Layer 8 of a small transformer language model trained on English Wikipedia (16 layers, counted from 0, width 96).
A neuron's activation on a vector x is ReLU(weights . x), where the dot is the dot product.

Input weights of the MLP neurons that the questions are about. A number n stands for n times 0.0071.
n6: -22 -18 -16 -9 3 -19 69 4 17 17 16 24 -1 2 -21 -1 -3 -10 46 -20 -24 -14 18 26 13 28 -7 -23 -9 -53 38 15 -13 -13 -28 -51 60 -38 -33 -19 -35 -25 3 22 12 -30 27 -53 -4 -18 -10 12 -19 15 49 8 -40 -1 -34 45 -7 -49 18 -8 20 31 -7 38 10 -8 50 -11 -24 31 18 25 32 -8 16 1 9 45 24 4 3 -5 15 14 -21 0 -1 -7 -5 13 4 1
n8: -9 -12 30 56 -15 -22 -6 -17 16 31 -15 23 -6 8 2 31 19 -34 -25 -40 -45 12 -24 21 8 -14 -39 38 -39 4 -28 25 -28 -26 11 -16 -54 0 -3 -3 9 -20 10 1 -29 36 -8 0 8 0 -36 -1 39 -1 8 5 -7 -21 -4 5 59 5 1 -9 1 2 -10 -7 11 -22 43 1 21 -9 -12 -10 21 -14 15 -36 -11 38 -6 -14 11 2 -24 -10 29 24 -19 6 42 13 -4 -18
n32: -35 -34 15 12 9 45 5 -41 -7 9 20 30 19 -9 4 22 -56 4 22 -70 48 31 -11 -27 30 -33 -10 -36 13 37 7 1 47 28 9 57 -24 6 -11 -65 -40 45 -7 13 -33 28 4 2 -2 -10 69 1 -7 -28 -6 3 21 -9 36 -34 13 -40 13 10 14 -35 3 7 7 11 21 21 -14 26 29 -6 -81 47 -20 -13 25 -36 -11 -32 -19 9 38 4 25 29 41 1 9 18 67 -20
n37: 28 -16 -21 9 9 43 4 25 -70 34 45 -10 -10 32 -7 -48 35 -17 0 -15 5 -2 5 -46 10 -23 -15 7 -3 9 9 24 -31 13 -8 12 -7 -4 29 -12 2 -36 0 9 -23 1 17 -41 66 -24 -3 19 33 58 -14 -43 12 -30 -4 40 -11 25 3 13 -54 9 -17 5 -13 -7 -3 5 -69 -46 18 49 46 -13 28 51 -33 -6 -49 57 24 2 -31 12 -26 -33 -6 40 5 38 14 47
n38: 41 -10 26 -17 -9 21 -36 3 13 13 24 82 51 -24 39 18 12 -26 -35 -36 -52 28 11 -15 -5 -9 -15 49 -30 18 -13 23 -39 21 -46 -9 -35 56 19 -32 -18 44 -8 5 16 -14 -7 1 -17 47 -8 10 11 54 -22 30 4 54 -20 13 -1 8 -35 -14 -40 -33 1 16 -21 -5 25 0 15 16 5 -4 -4 0 -23 22 -38 25 15 -16 -29 -1 -11 0 -31 -4 3 -29 25 -36 3 -5
n40: -92 36 -5 -3 -15 -12 -7 -10 -14 55 -5 -1 -33 28 16 -3 -22 18 -2 -43 -17 -30 -6 -26 4 -2 -25 25 3 30 -4 5 -41 14 0 -26 -18 16 -13 -15 -9 21 -46 4 30 -52 27 8 67 -19 23 -42 -7 -20 9 -4 2 -16 49 58 -1 3 -9 42 34 9 -9 -29 -11 -16 0 49 -23 10 23 -11 -10 -13 -1 9 3 -40 0 -31 -44 -46 33 23 24 -4 -31 46 -20 -13 12 -19
n53: 15 24 21 0 -14 -6 15 32 -1 -54 34 -21 40 -14 -23 94 3 -18 5 10 34 21 -14 -20 41 8 40 -46 21 5 -61 12 63 -26 -1 -3 -15 -11 -24 18 -34 16 -23 10 -41 6 13 -16 24 34 -27 17 23 18 -5 -16 9 35 44 -24 8 6 -46 2 -2 22 -31 26 26 -40 13 13 -36 35 6 48 42 -22 1 16 -11 31 12 -14 30 27 -64 0 30 6 4 -25 7 8 -11 -5
n76: 30 -27 31 8 -68 25 0 -13 8 -6 8 -24 -19 0 -9 7 -12 -14 41 31 -7 -15 -16 -2 20 31 -6 -9 4 50 -20 15 -32 -18 -43 -43 49 -9 16 3 0 -42 19 -29 -38 -1 5 -55 7 -13 -30 2 36 17 -41 30 -50 0 -3 -32 43 -8 -23 -38 10 35 16 -5 -31 19 15 6 -16 -16 34 -6 28 -15 15 -44 27 -16 5 0 35 1 27 15 2 -16 -31 -14 -6 -7 -49 13
n102: -51 -52 9 -20 -26 1 -16 -10 -1 12 21 37 18 10 -16 -13 -8 -41 52 -6 61 -24 19 -24 -47 -9 -53 -86 -9 -20 -56 -44 17 -7 3 14 7 -55 4 -33 29 5 27 49 8 -22 18 16 29 22 -32 2 -14 -47 14 -29 -43 12 37 8 -21 22 -11 42 2 13 -9 2 13 31 -43 22 -1 27 -2 13 -7 0 -61 23 -5 49 -6 -23 43 -3 19 -10 -24 -23 -3 -9 -12 -27 -11 -31
n109: -1 6 -32 1 -50 -1 0 30 21 27 -23 6 -10 20 8 -10 36 22 18 -16 37 -5 0 27 -12 -5 -24 7 32 -34 51 -58 46 -9 25 18 14 -12 -20 -3 -65 -1 10 5 -7 -4 -25 5 -21 15 -3 7 19 -41 39 -17 -17 -39 9 -33 -21 -22 -8 -39 -31 -11 36 23 -47 16 23 -39 -10 -5 9 11 57 13 1 59 -18 -1 -5 -68 -13 -12 -53 -20 9 -11 24 59 2 31 -28 -36
n111: 10 28 30 21 40 27 -44 43 17 -18 -9 4 27 -36 32 31 -14 -34 -10 -5 5 2 -4 -17 -8 -1 -23 -31 9 20 -14 -16 -5 -2 -43 33 39 -2 -40 -29 -7 3 47 -7 -67 -15 32 -20 -20 -26 55 9 38 -12 16 6 -43 -15 5 -32 -25 -37 -19 51 -7 -32 6 40 15 38 -8 25 24 -10 -3 23 22 -25 17 -9 16 29 -4 -9 -31 -16 -9 14 2 -3 27 -8 -31 -40 -21 10
n119: 7 30 8 -7 -18 4 -62 -29 -22 25 -1 30 7 -2 39 40 0 -6 18 26 -21 19 3 -8 25 -25 -24 -6 -10 -7 -19 -4 -17 25 -28 -48 -24 7 3 -26 9 2 -58 47 15 -31 2 13 -20 -4 7 -10 9 36 20 -15 -1 10 2 -76 26 -1 -30 -28 -11 25 -18 21 -22 26 5 13 7 7 15 35 3 -13 34 14 -58 -10 12 -49 5 -9 24 14 -12 16 14 -48 -27 16 8 3
n132: -6 0 13 24 25 33 17 -4 -25 32 -30 36 -35 -10 -33 13 -28 7 -3 -51 -85 29 -2 42 21 -35 -11 8 -30 -8 -51 21 4 34 -11 -10 -11 -46 8 -20 11 -13 -44 9 -6 43 -15 -1 -39 -5 7 -7 14 -17 -27 5 10 -21 -10 4 -12 -10 29 8 -7 2 -31 9 17 -7 24 -24 2 54 21 -11 -4 28 4 -6 28 17 20 -10 42 14 -15 -27 -50 -52 27 -3 -9 -32 24 -2
n142: -15 -26 -2 20 -4 3 -49 -30 -3 -23 18 32 14 35 0 3 5 16 -5 -11 -29 4 23 -18 4 -2 -10 3 -31 14 -5 -29 -3 -21 -62 18 8 5 14 -37 2 -15 12 -32 -24 39 27 -16 26 -2 -74 -27 13 -25 31 -7 -24 -7 17 7 24 13 -37 36 -18 -19 -33 -6 23 -18 39 -35 -48 8 4 10 3 -18 27 -4 -5 39 17 8 8 1 4 -26 30 38 20 14 -31 -19 -10 7
n163: 28 7 4 -16 14 40 -43 -2 -27 33 -35 -43 11 18 -3 -2 32 -28 17 -2 -6 3 6 -19 14 -15 22 32 -15 -31 -32 47 -28 -45 -31 1 12 54 42 56 43 -34 -11 -13 -21 13 -5 -18 10 -33 -47 -45 40 42 33 23 -16 -15 -38 -27 15 32 31 8 4 17 -20 15 -4 -18 -31 -5 3 -9 27 15 -20 -44 -5 -11 -17 28 -10 -18 -15 -2 -2 10 13 0 -8 2 -12 6 -11 -29
n170: 0 -1 2 -48 -10 24 11 15 32 -20 -29 -23 25 23 59 -15 16 -9 -34 26 24 25 -14 -26 -19 38 -56 -2 -11 43 -5 -21 -38 34 21 8 6 2 15 12 42 -11 7 11 12 -4 25 24 3 13 9 40 -57 -3 39 -22 -2 -7 4 -48 14 17 6 20 -22 -16 -13 0 -51 -2 -24 12 16 77 0 28 14 52 26 43 9 -3 -30 -4 -10 -16 6 -20 24 -9 -10 -50 -3 -9 3 -9
n185: 52 5 39 -16 -48 62 -27 35 -38 -12 -20 4 -25 29 3 23 8 2 -2 -2 8 36 -8 16 37 41 49 -32 5 2 -1 11 37 3 -4 19 26 -4 -2 -1 13 -35 -50 28 12 -22 10 22 27 42 -12 25 49 20 7 35 -3 -9 36 -6 5 24 21 -55 -11 -9 -64 -38 31 9 17 -8 -15 -40 -24 5 3 24 8 32 2 13 -32 7 -27 15 -17 -31 2 -1 -26 33 -7 -17 -7 40
n191: -14 -67 14 -21 33 -12 -37 -13 4 -15 5 11 -11 32 23 20 27 -41 44 -11 -39 -9 25 -18 -6 -33 -5 -35 -13 -15 -25 29 -45 19 0 8 7 6 -19 2 53 20 -43 13 -32 -75 2 21 28 32 -37 2 39 3 5 -7 16 -3 8 -29 11 79 -40 -51 15 -7 -16 8 30 -8 -14 0 1 13 -14 -13 -35 20 -39 -5 -35 -36 11 14 -17 16 -31 -9 -22 -22 26 0 -37 9 35 -3
n198: -25 -18 29 -14 -15 -14 15 36 -3 -16 25 9 36 16 5 -39 -5 -19 16 -19 30 2 -17 -3 46 1 5 24 -22 50 -34 -13 -42 -68 -46 40 -37 -21 -37 31 2 -13 23 18 -18 3 -3 36 18 16 -13 -31 7 -9 -32 -1 -2 -14 3 -33 15 10 -7 -40 -31 31 -34 4 30 -47 24 -5 24 12 -40 -8 11 -16 -25 -19 -3 16 -27 -45 -12 45 36 -4 -29 3 20 18 1 -85 -3 -47
n244: -57 -15 -48 -60 2 27 -14 -21 29 -11 -23 2 46 16 5 15 -34 13 -16 11 26 -15 9 22 -10 -43 -22 13 13 -26 7 -12 -61 -2 -41 -26 -29 -33 -2 3 -12 -3 7 4 25 20 -2 5 -8 14 23 -10 -5 27 -1 -31 -22 -10 18 -6 20 20 7 -7 -27 22 8 -15 24 -8 -10 -30 11 14 -21 17 -75 11 -24 21 -7 4 10 47 7 14 29 10 -5 -1 3 -8 -6 33 40 -8
n254: -10 7 -36 6 61 -14 30 -13 28 -41 -16 9 27 24 10 3 -33 34 28 -5 -40 6 20 27 3 2 31 -9 -6 -39 8 -31 -27 21 14 -19 14 68 11 31 16 56 -24 -40 -1 -40 19 -8 -32 0 57 8 -4 4 25 4 17 26 30 -13 -21 7 10 -50 -19 -26 20 0 2 -2 32 -8 24 -16 -9 17 -27 19 2 -22 -21 10 -15 29 -22 62 17 4 -16 -22 14 -47 -3 0 4 -4
n260: 11 -21 -33 28 -13 83 18 15 30 -33 -18 -11 -17 3 -6 -28 -15 -35 -41 31 33 -11 -57 2 -33 -23 23 -22 16 2 -48 30 -12 10 -1 -5 -4 -33 -2 -13 -4 -20 -30 -33 -9 22 -13 -14 -27 2 -27 11 9 2 -39 11 12 -4 1 14 -19 -16 -19 55 -20 -1 28 60 -12 36 13 32 -35 -20 -26 22 9 -33 45 17 -31 -10 8 -22 -5 -29 -7 34 12 8 -2 8 14 34 -9 3
n273: -50 -18 0 -18 13 56 -44 -35 20 -23 7 -28 -37 -9 -26 -11 2 14 -35 -10 2 37 -50 18 23 42 12 -5 8 18 14 -39 4 37 28 18 -27 -11 -48 9 -9 -29 0 -7 -4 18 8 57 -8 1 -27 1 9 -17 19 10 -12 -19 29 10 -5 8 16 -28 -24 -9 21 14 5 36 11 -24 -6 -33 -32 15 -38 4 -19 -9 -9 5 13 -18 42 30 1 15 -22 31 -22 23 31 0 7 -1
n280: -49 6 -10 0 14 -2 9 16 -14 13 10 -25 22 0 -22 30 19 -60 -22 -4 -13 20 31 -16 23 13 -2 -1 -13 11 -14 7 40 7 -20 -13 -12 -19 -10 -22 -11 -4 9 19 21 42 -5 -12 -19 20 -36 33 7 17 18 -16 -28 2 11 20 -24 -21 67 -18 -31 -25 17 -6 15 -25 -1 3 1 61 -24 -6 27 24 3 -37 24 37 -3 8 -27 -25 -5 3 -13 38 20 43 21 -19 6 9
n287: -35 3 7 -29 29 5 4 19 -23 1 -25 10 -8 33 56 -18 -15 34 17 -11 -5 3 -33 8 -26 -37 -2 -62 27 -33 -12 -22 52 9 -20 6 -31 -2 9 40 37 -12 2 -16 16 18 5 68 2 -3 -32 25 -36 -18 -6 0 -2 -20 -8 33 -14 20 3 0 -13 10 38 37 -20 11 -17 33 -37 15 -48 -9 -33 7 -4 -41 -12 12 -14 2 2 8 16 31 20 50 -8 -2 2 16 -14 -17
n306: 28 -2 -2 -14 5 -3 -49 27 -14 45 30 25 4 25 -17 -23 -8 7 23 -32 5 19 -13 -14 -12 -2 22 42 -10 -11 20 -40 -13 -41 -2 21 19 -57 -39 8 37 -36 -54 -18 -35 22 -35 -16 -27 10 3 25 21 4 -10 -40 -12 -18 19 11 -32 13 3 -10 -3 -26 -5 13 21 -24 37 18 42 -4 6 -20 21 25 -13 30 1 -27 -3 10 -15 14 -20 10 26 34 37 1 17 44 -49 19
n310: 32 10 59 -40 40 31 7 -12 21 10 28 12 8 8 -40 -16 4 8 -38 29 -14 15 8 37 -15 18 -36 31 23 -4 8 -8 -29 -9 6 10 39 -18 6 -27 47 13 7 20 15 -33 -17 -19 4 -5 9 31 -3 10 43 2 -7 4 -12 -49 -5 -43 -7 22 -21 17 16 -65 40 -12 17 68 9 -28 8 30 14 -8 24 16 -28 59 21 -3 5 5 -7 0 -3 -43 -20 -9 2 39 14 18
n311: 21 42 -29 25 7 -14 36 -3 -28 -42 6 -25 52 -16 46 -19 37 16 62 -56 -36 -31 -66 41 -17 2 7 -53 -20 -30 -26 -20 -8 -11 -26 18 -14 19 37 -10 -9 -15 -26 18 12 -16 -45 19 -44 42 -22 28 44 5 -49 -25 17 20 29 2 -68 29 -41 16 -39 -1 -34 5 23 11 38 -9 31 -31 -36 20 -8 48 -2 -39 34 -42 24 -26 6 -7 7 -28 -7 -42 -10 0 -42 35 40 1
n320: -28 19 24 51 -15 -24 4 23 -38 15 -4 57 -36 11 2 -8 2 15 -42 20 -50 7 -10 9 -1 -28 8 -1 -2 -5 -7 -12 -5 -6 -8 -29 -57 -24 -17 -22 -11 -3 -3 11 7 10 29 -42 -17 31 -21 -20 -27 43 -34 3 -56 -23 56 -5 -23 -40 20 -13 4 -33 1 3 6 22 42 28 -25 -56 1 27 -11 6 -3 -22 13 30 13 -17 -12 26 -6 9 -5 -7 -12 26 21 11 35 -7
n328: -33 6 -26 12 -50 2 2 25 40 -2 -4 -7 -25 24 -6 -45 -20 24 8 -15 -28 34 -24 -8 -14 14 -40 -53 1 -1 -24 -24 21 32 -41 -1 4 -21 -7 40 -8 11 2 8 -10 5 11 13 7 33 -27 -26 9 69 -25 -26 -6 13 13 8 14 9 2 27 5 17 -3 -16 -12 -5 13 -20 -8 13 -4 -24 13 -10 6 -24 -70 3 -36 -16 33 47 -6 -13 -31 -2 -4 3 17 -11 20 -11
n350: -7 48 8 -15 -42 -29 30 5 17 -53 3 -13 42 4 -50 -23 19 12 -10 22 -11 11 17 37 -7 -47 -29 25 21 -30 58 7 6 -2 26 -43 27 27 -60 10 -31 4 -35 21 34 37 0 -10 9 31 -20 4 -30 12 14 -17 -10 3 -39 7 -23 10 -19 -11 23 49 27 3 -15 -3 20 20 3 17 -19 -18 5 -26 34 -5 -2 19 24 8 16 -34 -22 1 -19 -8 -34 -15 15 -43 -21 -43
n371: 51 -25 9 29 -71 26 -7 -7 1 -48 17 -1 -15 16 -18 -14 1 -7 5 -27 25 5 -24 -51 69 -31 -21 2 -3 11 43 -19 31 27 -22 -50 1 -3 24 -13 -5 6 -10 -3 32 -31 13 2 -3 8 -23 -8 -6 -10 -13 -22 9 -30 8 26 27 -6 -43 29 1 10 30 -16 -30 0 5 10 17 7 19 -22 7 -25 0 34 8 -7 20 -6 38 -21 -11 -31 9 10 -1 10 -28 -12 -16 25

Each question shows a token from some text and the vector x that enters the MLP there. A number n stands for n times 0.064.

"ists": 15 -6 -5 5 -3 -15 -12 -8 7 12 23 10 22 3 20 -12 -28 5 4 12 -14 -9 10 24 -8 -20 24 44 -12 -10 -21 -16 15 16 22 2 19 -21 -27 13 8 17 17 26 21 -17 -3 -18 0 -18 7 9 16 -5 -18 8 19 -9 -22 24 5 -9 17 0 31 -6 -2 -4 13 -8 -38 -31 15 -10 -12 9 -14 -46 8 5 -11 -8 -22 11 1 9 7 1 2 17 -3 -27 15 12 40 -2
Which of these neurons fires most? n244

"t": 7 -2 -12 -16 -3 1 -12 -12 14 -17 4 -34 32 -10 -1 7 7 31 -2 19 -15 -5 -36 36 -4 -16 -3 9 -20 17 -6 0 11 22 35 24 -3 -21 -12 21 -7 23 24 31 -7 -3 -12 10 1 -37 25 13 26 10 4 -4 25 -7 -23 13 -4 -4 15 39 1 -7 5 2 20 -11 -8 -15 5 -16 21 -30 -17 0 -5 -30 -15 -23 -2 -14 -1 -8 -1 9 8 8 7 4 -6 15 24 6
The two highest activations, in order: n32, n311

"en": 35 7 8 -3 10 -39 -11 -10 -14 19 27 -8 -11 -21 17 -3 -2 19 -9 10 2 -27 -8 42 -9 16 -39 38 -2 6 -21 -12 8 -2 8 -4 -28 -16 28 16 -17 12 35 -2 7 -14 8 11 15 0 29 -6 16 -13 -14 14 27 -8 -8 10 16 8 29 -16 13 -13 29 6 11 -12 -22 7 6 -21 15 -5 -20 -6 -6 -3 22 3 3 -17 -4 -6 -1 -6 -5 12 35 1 9 -6 4 -14
Which three neurons fire most, strongest first? n8, n198, n40

" of": -9 0 -15 -14 16 -32 -11 -6 3 4 8 10 8 -2 35 10 1 -12 -8 30 -17 18 -17 30 16 -17 20 14 -19 25 -10 -13 44 0 27 3 -21 -15 -13 -4 3 13 29 25 -17 -21 10 -12 8 -26 10 -5 31 -22 -4 -5 14 4 -18 -2 -21 25 12 0 26 9 6 7 -2 11 7 -15 9 -11 18 -24 -5 -11 11 -7 -29 -35 11 0 -11 23 0 -2 16 8 22 -5 -2 11 7 4
The most active neuron and its activation: n191, at about 2.5

"any": 14 19 -11 3 17 -16 -7 -6 -17 -12 1 -20 18 -2 18 -16 -19 4 -45 35 5 -21 20 36 -7 -27 12 23 0 -1 16 2 33 2 -6 8 17 -20 -3 16 -3 2 46 4 7 -30 -6 -1 1 -14 10 15 9 1 1 21 13 -5 -40 17 -5 6 15 3 0 -13 -25 9 -3 -13 -24 -17 17 -11 20 2 5 -32 18 5 -5 -13 -7 3 0 4 -13 2 -16 -15 25 -17 -11 -1 56 -1
The most active neuron and its activation: n111, at about 1.6

" p": 18 9 5 -1 -1 -27 -15 -9 13 -31 -30 16 -16 -1 -11 -31 4 -13 8 16 12 -18 4 43 -5 -1 14 12 -23 12 -34 -19 16 2 33 0 16 -12 8 23 -41 3 15 13 5 -8 29 -8 12 -12 9 18 28 4 2 -4 13 -10 -21 -2 -3 7 23 -3 28 -3 -20 2 -17 -9 -5 -19 -5 -8 -1 -12 -8 -2 -19 -7 -15 -3 7 35 -18 -14 -1 -13 24 -5 23 -8 -8 8 -3 21
Which of these neurons fires most? n185

"|": 12 5 -33 -8 -4 16 0 12 8 20 13 -20 -5 4 17 -3 -3 10 -16 44 -16 -25 -23 24 18 -23 0 16 -38 8 -30 10 35 -14 8 2 -1 -23 23 -1 -16 7 18 20 36 -25 4 3 -6 14 -13 4 -9 -10 -1 4 20 -3 -27 5 -8 12 17 -10 20 -32 6 -1 -21 -3 9 5 -10 -2 2 26 23 -20 31 13 3 -9 45 7 -4 -11 20 10 19 15 26 -3 33 14 4 -4
The most active neuron and its activation: n260, at about 4.1

" S": 17 12 8 -28 -23 -26 22 -12 8 -11 10 4 7 -7 -1 4 -11 8 -26 7 3 -28 -12 0 -8 -8 3 17 3 17 -25 -16 21 0 17 18 4 25 -7 24 -38 23 37 11 25 -21 19 -10 20 -22 -25 27 10 -15 -4 18 25 -25 -4 10 8 19 45 19 14 2 -7 -23 -26 0 9 -10 12 -12 -19 -22 27 -22 -11 6 -12 -2 7 11 -3 11 1 8 -17 11 12 -19 8 11 -9 19
The most active neuron and its activation: n350, at about 1.3

"id": 16 5 -22 5 -1 -30 4 12 13 29 3 -15 3 -9 4 13 3 -8 -3 32 1 -14 -2 10 3 20 -4 9 -15 19 -28 6 49 -8 1 -13 -3 -16 10 -7 -25 5 39 9 -23 -2 0 7 -4 -12 -18 4 12 1 -16 17 28 -40 0 -2 16 30 31 26 11 16 8 -8 -17 21 4 -21 -15 15 1 -42 -20 5 8 6 -6 1 40 0 -7 -20 15 -25 -21 -9 -21 31 14 -14 13 16
Which of these neurons fires most? n280

" Eng": 10 -11 -17 16 46 -50 -4 -18 4 32 21 -5 -10 -23 5 6 -6 15 -29 30 5 -38 -6 3 -4 -2 0 31 -28 -11 4 -8 5 7 21 28 -8 -6 16 -4 0 2 16 10 -16 -35 15 -3 7 6 6 -4 14 -11 -9 35 21 -6 -17 21 18 -2 29 32 33 3 18 -10 -7 -12 -17 -8 43 14 -6 15 -28 -20 -2 4 16 9 2 19 9 -11 -10 -13 -1 4 4 -9 0 0 14 -1
Which three neurons fire most, strongest first? n8, n40, n310

"ant": 18 -18 14 -2 4 -35 -25 -11 -16 3 20 1 21 -11 27 9 -24 -7 -3 36 9 -25 -24 37 -7 -18 -7 24 -23 29 -28 6 8 -2 10 15 -7 -14 -2 18 -13 -4 13 13 -21 -33 -5 31 -1 -7 4 -11 2 -1 1 15 9 -22 -4 23 -15 -3 21 3 -5 -16 -6 15 -5 -24 -13 2 19 -12 -5 3 -24 -32 -18 -2 -20 3 -1 -13 -14 -3 -15 18 -9 -13 9 -12 20 14 24 -22
Which of these neurons fires most? n198

" l": 22 -5 1 5 16 -34 -16 0 10 -32 -19 20 -10 1 -4 -32 -13 9 -37 16 -1 -21 -16 25 -4 14 22 2 -14 17 0 -27 27 -21 13 18 8 -11 11 9 -17 -13 -14 20 -1 -36 24 -3 6 -11 -19 11 6 -8 -15 -9 18 -15 20 -18 -13 -1 34 10 22 2 6 1 -7 7 -11 -16 26 8 -17 26 7 12 -11 19 -22 -21 -14 19 -9 4 18 -23 21 15 19 23 -16 -10 11 21
The most active neuron and its activation: n185, at about 2.9

" some": 15 12 -4 -5 10 -41 -32 -7 -13 7 6 -9 3 -23 9 -7 5 -15 -1 34 -9 -11 -33 19 5 -17 18 20 -6 -3 -2 -4 -3 9 17 -12 -2 -1 0 2 -2 -7 45 25 -12 -19 16 13 -6 -4 -18 22 7 -8 -22 6 16 21 -8 16 9 17 31 -1 50 38 10 14 -11 -17 -9 -2 4 1 6 -16 5 -19 11 28 -16 1 5 18 15 15 29 23 0 4 0 1 -3 25 43 2
The two highest activations, in order: n119, n163

" G": -3 15 21 5 4 -37 -15 2 14 10 -22 19 24 -13 5 -17 -14 6 -10 16 20 -33 -7 11 14 -16 7 -6 -9 15 -3 5 30 8 19 18 -2 -2 1 13 -5 23 29 9 13 -15 21 -31 8 -3 -18 8 15 0 -1 28 18 -28 -4 18 1 23 39 15 42 3 0 -32 -20 4 36 5 -2 -12 -21 13 -6 -8 -3 38 -15 -15 7 8 2 -11 13 9 20 15 28 -15 8 5 -19 17
Which of these neurons fires most? n40

" |": 15 2 -10 14 -20 -15 19 -7 8 -4 -3 15 4 -20 37 -5 -12 -2 -33 20 -24 -23 7 23 29 -1 -10 -15 -10 16 14 9 16 -4 27 -19 -13 -12 3 0 16 15 36 24 16 -20 11 -11 1 -13 4 15 -16 -16 -17 17 18 -19 -28 5 -18 -3 27 2 39 -12 10 -16 7 8 16 5 3 -21 -10 1 22 -18 -9 11 -23 6 -2 14 7 10 18 9 18 18 26 -4 16 26 0 9
Which of these neurons fires most? n320

" Br": 14 -10 -6 -3 -8 -40 -1 -5 18 6 3 -6 -4 12 -10 -1 0 22 -25 23 16 -16 15 2 -5 -3 1 30 -11 6 -38 -10 8 -30 -13 17 -1 14 24 10 0 27 11 17 -1 -21 26 -15 -4 -30 -20 10 1 4 12 12 27 -25 -8 15 5 -10 58 36 31 7 6 -4 -6 2 14 4 27 -8 -9 20 -1 15 -6 2 -12 15 21 17 4 10 -13 -6 22 16 23 7 32 7 -2 25
Which of these neurons fires most? n310

"ry": 28 1 2 14 -3 -31 1 -15 -22 13 22 7 -4 -10 10 -6 -26 11 -19 35 -7 -25 9 12 -10 -16 6 26 -17 10 -27 -4 21 16 -6 11 -6 -11 1 15 -12 16 41 36 3 -3 12 -19 15 -10 -26 -11 -2 9 -3 42 20 -2 4 27 -1 -10 3 2 17 -19 5 14 9 -20 -19 -20 26 11 7 -1 -21 -32 -2 6 -12 -12 -2 15 -9 31 -10 2 -20 7 3 -34 19 -10 32 4
The two highest activations, in order: n38, n320

"very": 11 -8 -16 13 16 -19 -38 -32 -13 -12 7 -4 -11 -26 17 -1 3 -12 -16 13 11 -7 -12 -3 6 -12 21 23 -10 -18 17 0 4 16 10 7 -4 -1 -4 -21 -15 1 59 15 7 -22 12 28 -15 1 -32 31 18 -9 -20 7 13 -11 -37 13 -8 15 33 9 10 25 3 19 -9 -16 -7 -22 -5 1 24 29 10 -16 19 30 -10 -7 -3 9 0 -7 7 20 7 -13 -3 1 11 20 30 19
Which of these neurons fires most? n37

" Park": 15 11 -29 27 29 -31 -1 10 -4 7 -6 -6 -1 1 4 11 -21 12 -41 22 -3 -27 24 29 2 0 19 18 -27 12 -16 -2 15 2 7 6 -2 1 7 10 -8 -13 49 20 -10 -12 4 -4 -17 -13 -16 -5 5 0 -4 46 -5 -27 -15 12 -19 5 28 -5 24 1 -2 6 -18 -2 -29 -3 15 1 -18 -11 6 -31 5 4 -14 -25 -7 18 3 -8 -14 -9 -36 -11 10 -16 8 -3 38 17
The most active neuron and its activation: n132, at about 1.3

"e": 19 -14 5 18 6 -4 -29 0 -21 -13 4 19 10 7 5 -3 -38 17 -3 27 5 -22 27 -18 -14 2 -4 33 -36 8 -30 -24 28 -20 0 -11 -5 -10 17 12 2 14 35 11 16 -8 23 -24 -5 -6 -23 -23 13 -10 4 18 5 -18 -23 19 -8 -15 5 34 20 28 13 25 0 -9 -4 7 -3 -17 -17 3 -5 0 -26 -25 -7 -13 8 13 5 10 -11 -3 -4 9 29 0 0 11 -4 -28
Which three neurons fire most, strongest first? n142, n102, n163

"1": 14 12 -14 -6 -2 -37 36 -38 9 8 10 6 -13 -6 -3 -7 -14 3 -34 34 -21 -15 1 5 -1 0 -14 -4 4 18 1 19 22 -10 1 -29 -10 -20 12 -17 -26 6 43 9 8 -20 30 -5 33 -30 -15 17 4 -4 -9 8 20 -27 -13 6 -12 1 20 -1 31 -2 -13 12 -16 -4 -10 3 -4 6 -1 -9 -10 -24 -19 8 -2 -12 -1 12 -8 30 16 14 -3 -15 15 20 -4 29 -19 20
Which of these neurons fires most? n6

" rep": 16 7 -4 10 27 -29 -18 -18 3 -30 -6 -12 8 -14 16 -30 8 -13 15 8 -4 5 -7 34 -3 5 28 -5 -36 11 -18 14 13 -11 52 -7 13 -19 3 23 -12 -2 31 22 7 -22 22 -6 12 6 24 27 13 6 -8 3 0 -17 6 7 10 8 37 0 20 -8 -24 3 -4 -7 1 -19 -21 -9 -9 -8 -8 3 1 5 -4 1 8 2 3 -11 19 -12 40 21 -1 -19 5 -10 -9 19
Which of these neurons fires most? n185

" as": -8 9 -10 -3 10 -22 5 -13 27 -3 19 3 5 -7 14 -23 8 -27 -8 49 -21 -5 -19 17 -7 -11 24 49 2 7 -12 -1 16 -12 23 -10 -4 -23 10 -11 -23 3 54 11 5 -20 9 -3 11 1 5 17 27 -10 -11 7 5 -2 -23 -13 -10 1 19 -7 57 10 -10 -6 11 10 17 -27 6 8 20 -7 -21 -21 1 0 -23 -20 -6 -4 -9 -1 7 -6 3 7 7 -8 -12 18 42 3
Which of these neurons fires most? n244

"5": 3 8 -6 21 8 -46 -8 0 -24 -14 0 20 7 -31 11 -3 -14 2 -36 15 -24 -10 -4 19 -2 3 -10 -10 -6 24 29 3 20 12 5 -29 -12 -14 30 -7 -5 5 17 16 0 -18 30 -14 20 -10 -6 8 -15 -1 -18 16 25 -8 -24 6 -41 4 9 5 31 -7 -4 -3 -13 2 -6 -1 19 -3 -3 7 20 -13 -10 24 -23 3 18 7 -6 8 12 21 -3 -13 12 23 13 37 -25 24
The most active neuron and its activation: n320, at about 3.1

"0": 4 12 -24 -7 20 -24 5 -42 -1 27 26 -27 2 14 6 -1 -21 14 -9 15 -6 -8 3 5 19 -2 13 -15 -29 26 3 24 16 -4 4 14 -1 -43 -27 5 -32 21 2 -1 -30 -26 15 -17 20 -9 -5 -4 8 23 -2 -2 27 -37 -11 18 -25 3 0 13 10 -16 -11 1 -24 -21 -3 -17 9 14 6 4 5 -5 -18 12 -15 -6 3 -5 -8 7 16 0 -6 -9 18 -9 35 0 -10 21
Which of these neurons fires most? n37

"D": 16 16 -26 -2 -8 -20 -7 8 -4 32 -10 5 0 8 -9 -4 -4 -11 -25 46 -9 -23 -41 34 -1 -4 6 7 -8 22 -16 -14 24 0 29 17 21 -7 12 -4 -19 11 16 26 15 -12 36 -3 16 6 -19 14 24 -3 -15 2 20 -18 -40 12 4 13 27 3 4 -2 -5 -31 -5 6 11 -2 5 -9 -27 14 14 7 -1 26 -11 -17 10 4 -20 -11 24 11 -10 22 17 7 -20 0 19 4
Which of these neurons fires most? n185

"ions": 4 -6 15 8 9 5 -2 -49 -18 -1 28 -3 8 -15 8 -2 -10 10 -15 25 -4 -8 -8 30 -5 -14 28 17 8 20 -25 -21 12 0 27 -3 17 -23 -25 12 14 3 24 21 20 4 8 8 13 -11 -1 17 6 -16 -21 0 22 -10 -17 17 -6 8 16 10 30 13 13 21 11 -21 -21 -11 9 -18 13 9 -7 -36 32 1 -17 -14 -24 12 6 24 9 9 8 12 -2 -21 25 5 38 3
Which of these neurons fires most? n273